Layer 9 of a small transformer language model trained on English Wikipedia (12 layers, counted from 0, width 96). Numbers have three digits each and are written without spaces.
In attention head 0, each number of a token's query is one row of weights dot the token's vector x. The head spreads its attention over the tokens so far by the softmax of query dot key.

Query weights of the head. A number n stands for (n - 500) times 0.00076.
q0: 545612497293450477491468331497343639566468608455669578660581405567631612482510451487819500360328317610408544512662454414321422527428290347263510457682614597516431482503545526494320550534343574545481526519399644446436606595559374663540509509385581360547347665425459473630506512513512402521
q1: 503430520478384482459383336401445622671404434494646592506461455414640480523545494396614563352523475651342628640538543411535317483544516537406527335574463530488707469583545533368497331514344320557587455482362497512586506689532302607466480615404765314398455587483520520566621517578585506572
q2: 472554577417427479406513607405413738538589383282352631440620296656586454583614385396684381409771428430593493429642607344643513589531514441523660450615376598466514325606419675477386519390313484533476576566603537472440554477473217517477334524353567348544359476497486451671707325675576407635
q3: 484436447291502447370474466618457498443531525562607526532424414523484550470555442594602490402475498543562613395480435601722495545428421342420500398420645413477404362633483590606430609515596515301439453466481442479654582530615417566573414562313669452395354554554415391533540510571435570471
q4: 645419388481538365457448405520374570573601440617442532613475317568485508440399460473667523595593514530534814439572429266628564369284401539463512408421558407260535411479531626497396453380325627407491524592530497524434552580451368411591486603604677536543541520584410632514420375482514444412
q5: 410480418506424465511594605574500590659559506456437566650604429441450322314427444690564592489552599491418511503551579447563379377385561420416412525472548361370622473645574610409410394548396275561446474646713356328584517624577359525550486483376694386477459529621532605571461402621400483443
q6: 592465423483513703484415655577553466530387455495444490598513469362492482474649723378402552436477531668396306556487351437377505490513577710593456374497567492505629556597500591520586636526444444466495454435550665486466391702479476508497500540500463511646364641372471531576649464418412559422
q7: 455475547378566484619420348642346547449488513415576465646631376587552562422590574526458491491482457526483579602487443388634369416430473540274334484417662500212635603568406625564500602609267687303506575367457609474456446416557422644615656596467768454437468544384420546566697311490666506461
q8: 281289435706493474511581455395665695386572450455727601607594378454589401468463489604407287437254447364585627551500504546515413599368357231468478766486644462577445493482486286517527589496650510602384600463702482482318449275641604547717678603619475769540674359493402370550418496290641459345
q9: 503433706511661355596519510520434562547693424497535410409622602418490484791585360545507382503536506514567517416724596441487526605436543552353638679389416393645449696364490503535556506612628446292283658380430477728441440526557348447484444256486246556587295403403695539497483693462588398436
q10: 563366529776626413613549530334471425283438374406497437343447369324287646545341500543396545459544601324528604497549469423208726471461615469532473506678469392484490425500603547572603661513595404509500673420664593420401646494471506529526455401545468333728437607418503585445632513665319692416
q11: 551604367614642469543360620613569370433333378632552404731298653369411519500524555278339487564413558441507577420407571772594445582581546455682500540354434428487534679622471434327546478625604503629556401568518549436359537553483434553516520500634480810563582413155450506464418568404360341408
q12: 552588423282430461476595660622628481380548463356436487393484409390642503353493474379538520263408552560683605582656435507565422599602438304540434315520454556497654318366516799614340468377503442332544566639276594493346324563476273359586647524611615475419604558428476398560503619619784534616
q13: 531637377443434524643484486550533550585402311664451426528686292543592370672589389610555526458581610431521420705600422625493506477635353529647493248454682514416707362507436552664504589490284414568423476404707444442457620652467510652352595378560640409383462340523493240550708634552643425484
q14: 638547472641391574329509548431379497563630450594497384365563479469356491682420457352333552515494582471640503723453477377443642451655520421540319469524536542544611371392572601473319461506497393391672336593553401535336603472769500515472528601265550628663554531491629533382361650688451510312
q15: 340557554561378391560421660560390439536563491465670639551488595465312193503319406368494482463474485587286590419653541562346567374455388439494314580521516565634552535674431522474402583382579520497593522497266556506408434473458485574618636445541632296680454482645470485351660565537477500489
q16: 516356614580354368505557603564595372508407439733472424528556581380538552558394638348377430592503513379413537551489624531438564542562636521531308569347458470567395533603487558433506613636588523603609386614475516584618410424383539397560558581573500570572524362518639487474518521357391443434
q17: 371593503558398550533478478518336389597551565407610631595465670293546284488521494442586500535436503472513698611440567562624480409406285514518540432447472543558558509409735388460497335506536375384473285442484538662530404677608340366565757631652536371404417596604479512467544591485494616526
q18: 447510582492486685470561423502572525339479594373542493484557498488411410475500626503454405440478570384566562515480413507450502439485383493811577633578424528596568524470607399550484592429450538483465587472547549558571507446530665421392431671424296586639419316461455500458416507533430467415
q19: 500411449541587550578560555477518446467510535382553429505432415427513453586336537383547483515473635574538589395419481605410500532497557512570469699532497381570404593474593405583636558465574585463515693456551588544422424390508638568498487598605251543543500515379467549338470657337374371372
q20: 503469489584550601622406331578508368480542453430593381488425463464417535517341783554403505497406589352319430520475411637427524481576557476587566605639480361528579588574548338605488495393565426411600471543485525486511486376575547536549673384473344666695375525335548432398506669347538472426
q21: 451455478266409400545473536596573694328430596540460491412592374484576647490277475368510516522525553493517474503545412424445698396584335543560500322516359673451529552653463370491338305345406503687657536585463468379690721332689437611629541373524651359567611372543510463382649462553644474644
q22: 628669345547597532720424529294457471358612720476343506329449485577305448497376573590673537662615678377520362293369679601563446476472396476479403568445444516551269632433419386521467313549550482667531590452576586564522463457566528432469454434632400621509704472397475448519608515377585405604
q23: 642670410526580613455509261470425441592600650520434396519596407667401721386395621701571651555532509415400445473337561512558567518430429588515407596432639356393491387608468456436341514509451526582413373602421434528399585733488401422292488497446524342539586633357457415431643491575580312586
q24: 284525491467448417479701519472479506522459412571538489465697385452459452582572563566554425294286304599575749451518490334478485680509576530473456470536580456367593323506717634556239512443395532297411531506526430481385641476537306415425530382614469416448628558634485586427651614487479388477
q25: 447306488503486440494434519583342435447549631450414509584521462581465464376581338481516539359458544465669543549534695648531521284611641530512396378458497557370683315615567386468394474663420410482518553472313443622415454530518518597386600652591674423426356546358478408585557536848342304564
q26: 649539549569366526539500489496394477486584310568622263582537473514664424591348455395547650544435678389492578447521590587403524622568462384483621282413522434457716537579327482476612453416461784545440682714265598330549376276454560781510276460530525556511580305387668790348542455680389493628
q27: 530625494439404515524480503437438597609525524471590238591549506529363462606561314625528500403512408491598405494539450424689428488566299566488653532517606657455479454551300651443406393474467466529524271396466444512509607526524253423745608542396554369256421521543701465479653523432430564409
q28: 474459705745413451522624591386456435653507401539288592825532535322440504682699489432443507454468482362520386522423683467396329417366539585496473577557824374537261595522556546454620783493459556754621538632546515410253449409404616274464366332636349720441357430415474296548558568591321556377
q29: 590482500511550646465460551345378526439280563493478722693442480740569473549720455402399510307466476500328309482352418476500360462454372524607344486569452690561672625525446515700507383712578527637732536413244497432347613729528573517410545404388352633366540398517731346500587745307486626463
q30: 476432477493376612554481521436547516681596557438687394433542684490462503483438586434659301409363507475697541578422571374388454523667218516543663446533528752561483403486464623380426542593408532457207808573500420022533672533561447547553503609325443433547617463471463575500553549333507490362
q31: 426280655529625528590362417557700533631423411532469378453566497535420348503607435602281562509485567690385458554611538574467372544549712567482395631553453366561524347631468400413557403769630500567548432577405539472515677624524536426453462391605563425533568389544434485470402268550503650346
q32: 423361618535478582438592443612435503470379441573833540420554497484321522373614529473605532509481637459336474381484382649593424590390500532391666330564404677610637390473506480548289637571477606513539389513583669433351549558586649653613277324681585314493490572436609324572445526303503189475
q33: 561460606375440466447466589530579355439689569542747512413100465651578396523296448548579572487622603552564573426450726582393580497571251503438644408471510441554402324398710531616664535556604592487400404388489392449579547526403562352503736433500394591570323370407500464566342523349656344465
q34: 662304597453621406537453534524540569503497333399482463436523561666466628576287464552562553477467360479707635571634475566470464675429482617556334433415725552650353552466513336412507593497456186663503431596581307490460547689436384423427560326425621627483397470646270359580729451733451370641
q35: 404431447644435500358317671606730269426431399728381545534676746544446559681342420625768640414386335297517455312300470604381339608426583386572408496599632432735636770691812521641740322460743434654224429458530339571396337480484311585524500409384427555382454590303426500581480627458421662547
q36: 323394443442454543405568675593510502529549477512473495508488550462558613551455631542365452564628510417538503534474640500508438399503627527434447577309400487482655550377362444587459436655479375457436595487484541518378665342575681342464564568434472468518423482495427452323487596500611311426
q37: 376420693400529346486545642438438625591510668523439471478693553309482446527447422518624449437564554428507594434569346558612393486559382547426600610632380385437532580331318658453511428272441316470672507532438343771377701326368674685612330581478759518652405479162503520356483517396513504447
q38: 453655569496556408314571308438477473317656575462280540548595462523736481750584394739436603585621545640664619114424441494384462494556444462516527412429283466500350298503475483389407434523560469500464534530507370346494424523543490773539581403779480414487450595465388586575455423527580450494
q39: 440335415456354475480394647449541751580578330424414541320520526611395540625538480542528510566606586681376624510698297466662817547566650394440521551567539528393632405590474536437500607689486379317510507539482486385736332351438578429480608244536527428486556565477383413384436590642200322360
q40: 405357741664547305516472357626497592537444579538486469497564554523507448356527351673296598551500462393458477570633496585306593516440461436600640671613285260366557580736535359554681387356547604313414520636497565726337550493507549556380582373286384663440402573407510577365605607616613564487
q41: 534423560543354715537538524470380662364583553513384621599416526295452644523640654559590615516718341524657409470460500441442289375320565416480524493641352434514473651548388472367606360718392503624751600246419334315536564477618371483602441534557510570571404587318618480397487641694605497407
q42: 561560522512511469500627777643489333428546537381539503504471507677500456812427339542419294583475279765448560707402651600360522493527821583658488493266421574648492388332536679352476336493424593660343589554559315599581376515688481400415415473250564213680508631406753485247511467469507523450
q43: 497468547642400460421332596700491473545628570491543465169390621422530348573392489491452535548580671396519524403653544491352571391539431446670412567385562552438616655530466625526645567381509601503330476533689549458422568491506546584356425565503403571338662677531565471418381371579362506478
q44: 529381500304514426582691496414571700562432532821706643579772428542353374436500395430555588651625472686496758572307398363428441521511592476521688262437320415670631476602538403465349517408478466528350423269602620442327489451385351330539408540530561639661493378410583611706362455563479657527
q45: 430377388429684458690661529487391401592491624391215433306590392546340372466621433400500466452294458471490575620569576623380497463487547379460713547558461662709408638392380461497362655531393655521400513462569376628630525392450345472546546297464544507381519434582431631606522540591540567384
q46: 349391428490469547494545466551539405463517569523478520503616598592457585557442288562444574425655392632372467236340526571603509577497523468550606763421247656485469474393445547439424583660436448500563352664494455423536645500186539539385509454385458475455617527477424594527592695600521638678
q47: 500671270507548493557628580248709604290632598372372437253435657574413467513337344531427523507447556486417585428595615590661303560514518539463157635550486630655362542542621489638482455627548513441476758451382728549544486540565517460520574610601619489490681589326544378341315507535404517484
q48: 459669386674408364249509597473717491394471630591465575564393426663386641557448513372528526500660529735575480663456500689534295695612291705533365510539419552619527383514406433568493490450571644245564600393514320438354537520510423660434301360475524479429541534565480602359483493671365270429
q49: 599561561645445393423488662481430422559674465562699455456540713706467541411586402606457449379372509567681497610342555497692410333591441463374530398324308423392278401444423262612503558649402457528404507487388487461567667519603490490544529422619632358452355584428558563730755393613456516540
q50: 603659302308366678456680479433527419708436490487616491542578755427448605557308602465407546494480585503432409618382368596381445487568511565359503584530556402807592316438555409432458526560585324369423552552358380853420450463392576470662656630393399387513651412308402529537503457681497401452
q51: 579416343534662536500681665367420409443600528747529409467362702510360572497518390453676510497449507478634581384780429424557635534649492679599482580548353594472443520525369675392658590472267470493451460428301548436483493541426600323459517255667542456377615482676648548246434445641760611260
q52: 595593655311450572424503374414576583302566635359479312685350455415378494680446614507456594465291506572370503687709250425500522500584564346562486349600583586520695573476497293554521437608262699587434364408465602740480410516400382638383513403482533497384564513529430490484356348459571622633
q53: 426299311604425486854558450652661487591516503567464414627527533490564544480729618397433436702480413572588455556251387568570583327437404754402418418574359375465511706430497482647518651456664536497569564450366572507613521432583329592476326682416289475296574459520524658301520409336487324595
q54: 454613372452436616573479510365510464669555605729678628527451436453671603516457459405510314537444519423684420593535252588448203381358586562422487462538466570558598438741414580380682363677277607407596464631480693575503606525343516554469424370595542591503408455398600407525377516361497568598
q55: 597573532456500585550443500357519406680464569445467432597595409334487506403387469601487534534491546394557675223554399531356592578372337693550546613283523457420455396464497408463477560644468376528706572513644519448591573722535428481656591481268471410519286684568443377749346472608472716452
q56: 540581432625517411642483671503559605542596580399219530462426674412512575361603480534377354423613416596554404503297522573479641734443624399430617456404375336678567594552651531322491591497434489619568451463506538351459425515548435580518359370655500391488601357558458596524524596389639427540
q57: 524405621462436494529422552675456450587528709489509585413520474587555315553379523357421323551397428377604346443450506415706560503575589483355476521532376463380554369500656592574590553445353427572447570427609444440596509626583567720698433350359689584343621482514226563456485480497523557537
q58: 571590556443660531411512554656441512399588628382424678430618595461269461556345623629374432500378388641707563557550458581567554377627390433552623438565632356838376427513430558618486406497290522523513425476437640176546530350583480500468608627619325583474314348436513474474451464544406449761
q59: 230454599286386117390610390660662470511551465294500401395459602437442465521402559653738724603441538607598582672358236482421218437608611476423460638503284585543496486522578563538631625468450385521646321504429507573686340626504454370427493435428351541596686479562525278479539444592427663520
q60: 628466571442449591500678441405477588654465540451599494550519607587410507580365222372312493471441565549751629503605360460500350543708565425477514282615581518425737747521600644640486519597377616303594531417528336538360699570409427403460284449428676372517483422536429487406634315353586300442
q61: 503474503566288409361646503484435467510448358456473403394300472554423433654513548540570474328683431314642621389386541535707506424434510591637818594452469338592553506599360490368425281635431395399374453460425526536606250465617359439634580655534688541542453445547425437597629478487728586463
q62: 682249484465276636677519591599660518346403588351500411555475437438571404536571706561358578389516688582532427526602524484394634439500507338374486539429379548683293453480348637570625466536433491503467534284621646376523325676533422458471552433689408572678490655561304599461666568350391443588
q63: 514524584471545437493538465100574531383436406579794544532513601644531513289389530577413467497497415507417327520639443624668670424288558664553510402563464616421572578569289634395397516644524607401463629583703195600577415369442668396457497414417378656510552707523387490561473364486586417632

Each question shows a short text with each token's key, already scaled and adjusted for position as the last token sees it. A number n stands for (n - 500) times 0.0019.

Then comes the last token's vector x. A number n stands for (n - 500) times 0.0095.

0 " ": 530634612603507400661360459431540466693612525587672408564602653440578633276347275086694626465562540535533486406412482594390462431501464458481380499603413418590507473506441553454521519596455484
1 "3": 271683547597457397611371533521563394795675599574651570740707654405658640301348323148611609542479450616576475416422435524429493525468553516484356598647400455685496523547390579418518622599346407
2 "2": 258605542506434375596344531514549360861739551583370676674708695426616640347365334144665584529460507625597508411480498515470475467417555504512341545654419451599457499560402556423446592577387425
3 "16": 466538448471348371603339580554564331877696565666239708737731649379621628326318441177630614583477506582600494339482523524488418433411561521498310542655405485554448505608421545440384602530330454
4 "8": 704387341420325406588348578548596370882708549645357702698675646399601620343259420163584578583472505561610447326493489485507451422398536529477297535643402429566444503582390515429433598537347460
5 ",": 714330358380344423580366590500574335793627522647583631598631633398584554326324356170646639570486473598534468327470491497489504448413495496479315513613370436524441491514427515431527520617361484
6 " ": 574318288394385387620344530511597447737642590643732474550622617383595558341270371144639576582484475560534411376452460566427437531431522567551307528652407489599462491515413600428535582603336439
7 "3": 299355251360373420569351542532540380774643610580713383452667600342632579361339394213585559581462431634578461409430469531479523553441557533518346615657387503650478553568402596433547588599331364
8 "2": 244480331327349406563339540522517353858712568571427302501574613372607595412371391219641572570433478619578509417491512510515508509393574533559380585652446487568448525573422595433506559590377380
x: 566529541551522494473507514343652615388427545538348776487513666404515510597521642427369408503446484551496460488561626512477304657509536509502358537410532306690282573554389573411579533572822413407604546676727739461352401457632589528526407417614478623521428520383357324608352541251412391344
Which token does the last token look at most? 0 " "

0 "a": 516664615602507399653367477436541453724621523577675404547595657434578621278341260085709620488546555541539498402420487586395451425495460467471381508609421411581489480520446554454514516604438501
1 "ur": 324701576568500385638368473451550440753583547576602503585636662420574649276346231061689622500536552532540466400415483577390429463464461487488385525618430389608474484525447550445520524589436502
2 "ence": 326658567557482404642377489435539452734622516593439611609637645429589636283347254078709629491536563549544487406424493582404442437492436447463384516615426406576476479512441542443504527597440509
3 " has": 428554489534453384684344529443532454701622503579354690607647641490639633286339265103702688526483569545500434414433495500371514450438454468447406515559442393588513486487424533511512502670508495
4 " been": 595454436501453388653394485455546472692592520602350681615673621471629618247406236105671668500518548539524476389416494514378498440466487466433415535593443355604502493548405517471491500619445490
5 " s": 661333324448403383681345524503572495735612581560525570526673658434685498321308290191660630532542572453532411391505424533356487469424500474443332448563401386578488419535407514439506558614440473
6 "ent": 594324429362422435620464567506536456611578524674648479570720589414608592270398319160669636561484551514508384412435427530406475498490502510413346595577452450638552456466380571475473592588400534
7 "enc": 368362370390427413552362543434505448690620573528618407551657593376544592358305346167697571538495553536552445463461425514490391551490527485464254544543446360633436466447415525371511599553343501
8 "ed": 298390368356390388598393567458590423751647535643511361476648563398646553292322278081683647556447546560493404422465455488425406409503511458444373525581488426550499486467339518439472590658403474
x: 615515563580613495481438480506582461435361582438341615482372754411561541436412635573552601730396618555357358430402495643371591533539615592474449505651389382691240435441507549519672525571647419534427304497509629452436431497495635571461430258568365677798329550315305519434448653459337496592
Which token does the last token look at most, and with what share of its attention? 5 " s", with about 30%

0 "es": 534664622600517390661367468434544453722613530580686416550598642459587624275344254073708640495545571547521491405430490573399447409493467451461376509612434410573494482517434543454510523600444492
1 " t": 393715553557490337674353500530558440760627497553598574686636703427633583275294317119695656478504534484516383380454421501383453454431479515438378505572401390562567454493428498452538539575460442
2 "a": 342711524563506423579399547542588476697618626470437658550663636387655541349360320171624563559449480518521426482363460557400448471451522538469355541606475439550467509522414586486504579623396574
3 "x": 483592459518460393554412552535508427821594573542261654662628644374611596371322372172564596544462502523422444476508511471494316580416520489553374549566515388502451536566364523445463610573391534
4 ":": 681524421532411413577279557501563373768676608630338701670716621420627539294364402119590622571442507607452435412517550502455454480473451393472363566662446392611500577537371540515502601523415419
5 " ": 704363328464437390628308527515593448758654588650522626589699638399664548353314423164589604571462474580449410388495485534411461520441519524505364515614451424605512528515391589488514625569386384
6 "6": 616335266368405373582334509519550396812679614612759553540700623371672578349347416194517581557410466635487487400465500475481503526448550498487353570633457451643530569582388576454478620545373340
7 ".": 307343335361411384585289535511560353790672606640683471475673628377666582437393379179569565567484519588481520408485541583444474502420518508456371598577429477562509557506436551460401583510378392
8 "5": 245439249286354413558343498520525384783689593599495345458599580378663628366378377210539567588487488537543548415503547443460484521386541564496353601602453462578523567532422513394500622551333371
x: 525572558522643522413683441551626557458515540418485780573472478577647465415508674224255416443544618433368400544498483600430422685445621627411398481496356372685210573548346394560524606456661476644519592669617620449387332479489612475444409415533328606535499489455243487549447488308673556512
Which two tokens does the last token look at most, in order? 1 " t", 0 "es"

0 "ig": 497667603598495397672378480458541455731621543586682404557604653425573604294323264067719612492543563531544461414428482594385431436490453477481378514609430421588475494499443531451528525606424504
1 "o": 363692597573491400648367489442541461742627529588613510588608669430571626268333259073703615492549546531532481413425477604397431434490449469471372508606438402577490478510440549454519514605432498
2 ",": 317669541566478392655377495449572423740624534599452602621639651420592614265332251066702648490527521545502470388420490568399476458485466466463371494591425405578486468509422532445538503627432488
3 " as": 431547425508432345605362578480561396734587532547331719573676644477642617326390278092624670546455494603523462389391586499392465421434467489441360511601432375566531456515463574516463509616432453
4 " w": 613348436484409323705263481488563527792644619548325624710735664401654570298341373220675602563510544481494422369505406495373454453431532476462354502553438455576593473516434460425523618573290397
5 "ell": 683324429411448421580468526560562423663575579591507630581675612415640534283341350181598660617523544538473431414525496525497525512417547557473317537613460459607466600513412540472527629611378473
6 " as": 573340418420387381533422588511530333723606549577667526551634609434620531308367303151613648581442535600518424478434560429473401428494422421428356519588455390508471441473412507506441551610435481
7 " to": 409324371406378365650363511504553417743595505597673392554694619430694535277364288145614663573514583585414363401521524482411471415422495429458411491631431374540511461560435539523464512609418453
8 " pro": 306402358334385348660335501515675413738573452587505303467631617465664592294283309150552579572468570511481399421489508559369441428441483463459356501501466426535563486569447522479540512568467518
x: 610511600523525477550520659649711482388375541530322485363411702379575545431429439653258512581321695429430498498616456491473389634476628576488396483552342434719512432581569480470614535565603426693491488666679328466528447382391524495285458168635441662557573474367590586414463574427449459428
Which two tokens does the last token look at most, in order? 8 " pro", 7 " to"

0 " A": 500669615589489404666358473451552455736613527581667405566629665445605605277338252082699629478524539531543464410438486581386459443496461472478387500617409430591487468522442545444545530609443500
1 "re": 340705541525501389635380544505560436831646602601540560648609729383586609383337301136628549547475510492501422439530466617483415583417467565445313484551442426589435472567476566483439546586387462
2 "a": 337686543576482432590406533463583423819688563642373640629654669327587577299326367141679557606534530504536452399466530565399417565439519533465374509602439370566396484558465527483459544606398497
3 " c": 488522387465426392557310538557618424808574560563355723709722666372612596324265346215670597529496493469539353376425424480405448478416539535469379490548402477557504459499494444455509610582425468
4 "od": 676408376459367355625349501491577363805618591587345685664686635353548609320281274158631647561506485531512441385439429473449380531440469466554319596642488398529521520510445594439559608597338421
5 "e": 669287338447364381609332527532553395843679610609507621613621666373498569273319313103660606561491485518547390460429443502447467516416395447521299543619550411525480489549398526456472561579400435
6 ":": 546318362429379450583279551534535366756683603610708619515669597380610552315398382120596623518481493599455435400471575553419503465479431409511375575659445401570505588522431536514507542545437384
7 " ": 396338304388404411613297529523579457770652602646687432462677622375660549367327411191580609549456448577459434381470487549416457530464531530531369508619423436609524518521420590508495612574397394
8 "3": 232386298327419415562327551537536396793671627592472365372696595361686558361359412238562569553421452627525486425458470507465470542465582505479373581644412462669533558551394597466483637563377375
x: 523355531584565490536547417464528525499360510573267780443573584472673529403540763454305508415470512390384502595515546675524335669486627635446365431523492269669390692478476610480534557505690449456432600611573589496472258579575548530487401321475397638590395610319216509597364576265563565467
Which token does the last token look at most, and with what share of its attention? 0 " A", with about 30%

0 " L": 526669608582512398669352452432544472722610531574664408565610667461571634283344254081690632466569559535532477415423477587391462433492433460474387502602425419581513472505441531445538518591453485
1 "a": 350775513549485485640403520513590470694700582509524530583634662406675588365339333167662577573479509467556456443395516591386497509435466592498450560636453459547453475534494577473548559604401527
2 "ur": 369666524519501418614408533510552397777569595572352611554651654373593649372348381189611543531562547488550517436472511597423412542411513571504388507520444425630438447530513602475451580505402462
3 "ence": 541604508527431420600423565503570374877665539670306730678675590326587612302317352153655585537489564522557454386473557536466371562431439492445384568625476449555365453534480526435457610521380496
4 " on": 623449402474379390594336544507577404823634607594359693645739631371609601294338265091646627555477503519484310365468534497398499444435491460485350528594492416602437478525453517523531531577387436
5 " an": 698355412425354386608373470558482399731600534540518605617704618341707517293370259164634621546528499505485414410481542594415553463400510509503388532619464424547529537541414546503565527593426459
6 " ex": 553317360374417424608336517548599425731534511500702482567677627471623587398321307178554549548509570482463431447579521609431476456438529447474357541571450390536500565528417486458515546523490534
7 "p": 385414334408364467573359494572483523776602566623622337599631591415601583398353448268614522554584540439567576482482458560443449495486514397520361493500422410535543536602464480393565624531321561
8 "ed": 300435394354383469581413547516565515709572506588421449488620617424602565331353393240584543497491514589594451434412473505439375407416549438529346568550457403519526511535477459376555601589444568
x: 534490478540570521639453611591459491431461468551228615577395559334478564555571686400318572619462538452272458470455547526399733442636679597767344666515417441555380623447577536396674538529550543545570384613546509342704352371512700489433526465459299597514508507264430508332212638460559459324
Which two tokens does the last token look at most, in order? 6 " ex", 7 "p"

0 " It": 534683622614508382682373509459541456751623506596657401573599651465599643247346245077692653488549568531520461403410483572387475443479414480474395513611415421593480482531417552448499505612453494
1 " t": 385700565573483358668354489477544468752623523561622541644628677438612625260324269078704662468526547518535430395416449527374454436464450479459371517602417406573528449497425524458517521594445473
2 "urn": 349667513538429455627374508452578437730629574569480686596707649428596623279305343077700625529522458536511457444412486450423501517453395444489317523581462436595498501475417629466556601645366440
3 "s": 386520446528448395569375604479514449761718642508291708641689609376632591289302338103666636522479514603491403456456494503418430525497484434443267565555475436586508420461363582395450586626377487
4 " out": 650445449508436363545340529526600388760612564571341677629694592437660585280363260049652682582476554658529403423466500478401427470518491406430340519594466413563555474519363560446465620585401426
5 " to": 723329411474383354670320510559555419744645551574476603645747652456686574288361269124584657554504546603422347402500534515431529417447501415500356496606411389542537499550403551504477515631427435
6 " be": 681278306374370360638387502536550489706620561634642499578699614482717609287399274172602639562479546505487410411427506516425512435416472452474374593544472379560543491565347452483479513606376511
7 " the": 428346366412380410644363479448517452707607517613652453589657613406667573250342272118688641479540565514505486406446480574395450415499491444462397492565423400594502462521416552458542503634423477
8 " ch": 318384247304366387642342583589598503749627503564491296439634609398702548270369361191630615575581554516548326409498509567415492469402503492443381491580366451527464524640367505423563582561411544
x: 484493474540376465371641547634507478457425425598193703469360731401654502726413569554396433614517742407469399386607562509535525495368611427525410541570480378676505510630717557546507536528625223724483463469692445485493457482406545526327512279505282529625519569394439554447456532348380578496
Which token does the last token look at most? 7 " the"

0 "\n": 510638586606511418689329468424554448731653517574655373540602657460602612240326314071712646488564551538533491400420477598417498448483452470463365489577423411618508484526444558453506539584503452
1 "-": 363656592597464413654324478427504454703630531597595476602617652430599635275337287097692614458564554519550496404415486607398461432485473457482393513599425427590463486514457559465533497613481460
2 " Z": 352678517556468395680327460461572472735604498568447629635649660439620615272352303093664621470590555546511440404453483601376430436485451489484434529629416433539498467501430503433524531583436499
3 "I": 500513412441428354615372478519477369878613495598285730682681660384605586291389392174636539508560529546592473483519486544479436431460477547506360517587463496588462469595466536439447549514393474
4 "P": 671366337457367415622365548491496361909647466644354719686657594411571620311305480187631531561533524553572503420463491510450398419412500465465372582611513449574416456547455507526465542469355469
5 " C": 636302342438367439663296570542609469779633522593571646686702721418641585318242404254656596513539516536550310409380462561446465420376500515525382552601380508510478485514474471461559568565423448
6 "od": 527287286406305418644327526494602339815642560602722489562670641331562630343261315197641606564507496518543450389430427502464375530427479522554319592623478460500505523513516595443568557581335420
7 "es": 406307294431361453605283519500576390789669611547678338494601613370543607310322339140640602570544531548571449452430482553449440467417485482521322581637522519461436445528470492465464549569380457
8 ":": 370341393400311494574274570524480403738681566607469347444643562377608507304446446137638595451513518578507466425495563549422541501456443447541362577648434466571463569489433484540499506591461391
x: 747411516625604537388522336445540647597531571525492484719373559497602541509450812518536418698361536472315585342437565612388397557455557412444312388513456312496413624467390558372560563463684366626502428533826501588443391542521510484461473310485523736571501444326185478375529600506447557581
Which token does the last token look at most, and with what share of its attention? 0 "\n", with about 30%

0 "9": 516653612588498392648362475434534451737637527589691417559606662438568636287349263077701612487551559559547498401421478590399452429494457464473372509611421412596496486506441544449509524598444484
1 ".": 368674564569506382662367462424547440699597547584624481586619644471593613291347248079686637481563539529499475417433483595402480418492447465452384508579428417579511484506427554433511519582429471
2 "0": 266606518506438362603366517493528437829617588561439681723673643440603642285362323100595625523501490578530506428477454501422490492454517515492349558631442455629440543494410543387492614615356442
3 "8": 461570462472434357606390549484486420813697567596286691684679685383668629341363388114631634538455516588523489405473489482463485487399523556505360585624438426627477549519387559449445621544353432
4 "3": 691460429452400403612370580495471363823702553624391706637714610393640593326322409128680614550467494598574525410477531468427423464432537524480384593629444427637431567526400574450420641547340463
5 " k": 702323307349378387633363554563544415788631546576594716537726582406735503376273474195648562594441481497476350407529542479409482416389495474421346578635413432481512554520470490442379604536333479
6 "m": 547254334379379422573349565478475411807642480557762536528630522357641519406262417209651534624426532637502489391547573460474430439476514472447247575596395482508508481589451589405488619594359464
7 "^": 336384276376300400628303501475592408755662544569713357482620588404559630371275446180621588618554448577531421404437453464510435482416543514488333600615409475552514529534416600435525549535365422
8 "{": 248470309295316423609331584466590382726662535628457362431619616380604618298294407195650602656444458535529365410465404548408472500384522488516351562548476459567525543505443635446459590488402463
x: 482529709635522328378362508598519565380509506542500613584444634384625361647389757492331548495366642497422463558526640488369396614401628524452345556389468420597304517617699408392717644573759406477403479481503558540315484591474640527339503474500455765633500448247473481546236498429469594496
Which token does the last token look at most? 7 "^"

0 "en": 523670614603516388666369467440549453740627530590679408549602650458599624268342249073703632495533567544519482409431481587386440429491455466466390516598428404583497475511443549449527518596446490
1 "'": 376696574568474360619387492473531425742591523593615539614652685470608620272335235069660623513494507551528430409465520554384420465503435460467383492585427390551479447519443560433551506618369488
2 "s": 332629623557444380641391495482518450758624533613481627656671701391635582245342269113656657519508535509490442392440481565409467430470526443463399480584458369594483465504424533489566523658414461
3 " L": 454532430440394350674311491504623489824625538599295740759725723466599587313270313174538621550497555528516388401493418547414508511367491462483367516645461431578539507543398485429577623577440466
4 "and": 682361492425395416660395533525575345775689513619420720649739686401567556361291333199655589570465574514582483486467504590408492509420464452471382584583535435560510432579479558401519622596372452
5 " to": 685336379472393377617327566575527361787598497584513634663746601401642593310310308134611640565474547575453325413487605443432539487409497449472334517641466396549488453544423524557483517616464413
6 " res": 609320342418438384642305494510646454695556554511667408570694597446661605422291332207608571592468542466484413388503462552444426455452553501454337534536435429588543450487426468499475562578429502
7 "up": 359355306342380328665330489483619441751625546591739392568720634384637576346286351183590615553478605502458407390492516544432378425451501415522290488504407403579600522594485502455449568526403489
8 "p": 270446273356399385589346537427562488767616585655540301532650548442607548341310434250633591567579564531490408465539460546495440455428519355506290545539451419571432432603452510435533563548360451
x: 532486401538537397670491458543487447478404663510468419435357810665402830618439712638442521678406641415429394510588485459539435463439602506419445535472526416699377491508579448469570590563690682726475662483573554520486409466581467453343490348649232596373479335295450453364505418342370561376
Which token does the last token look at most? 7 "up"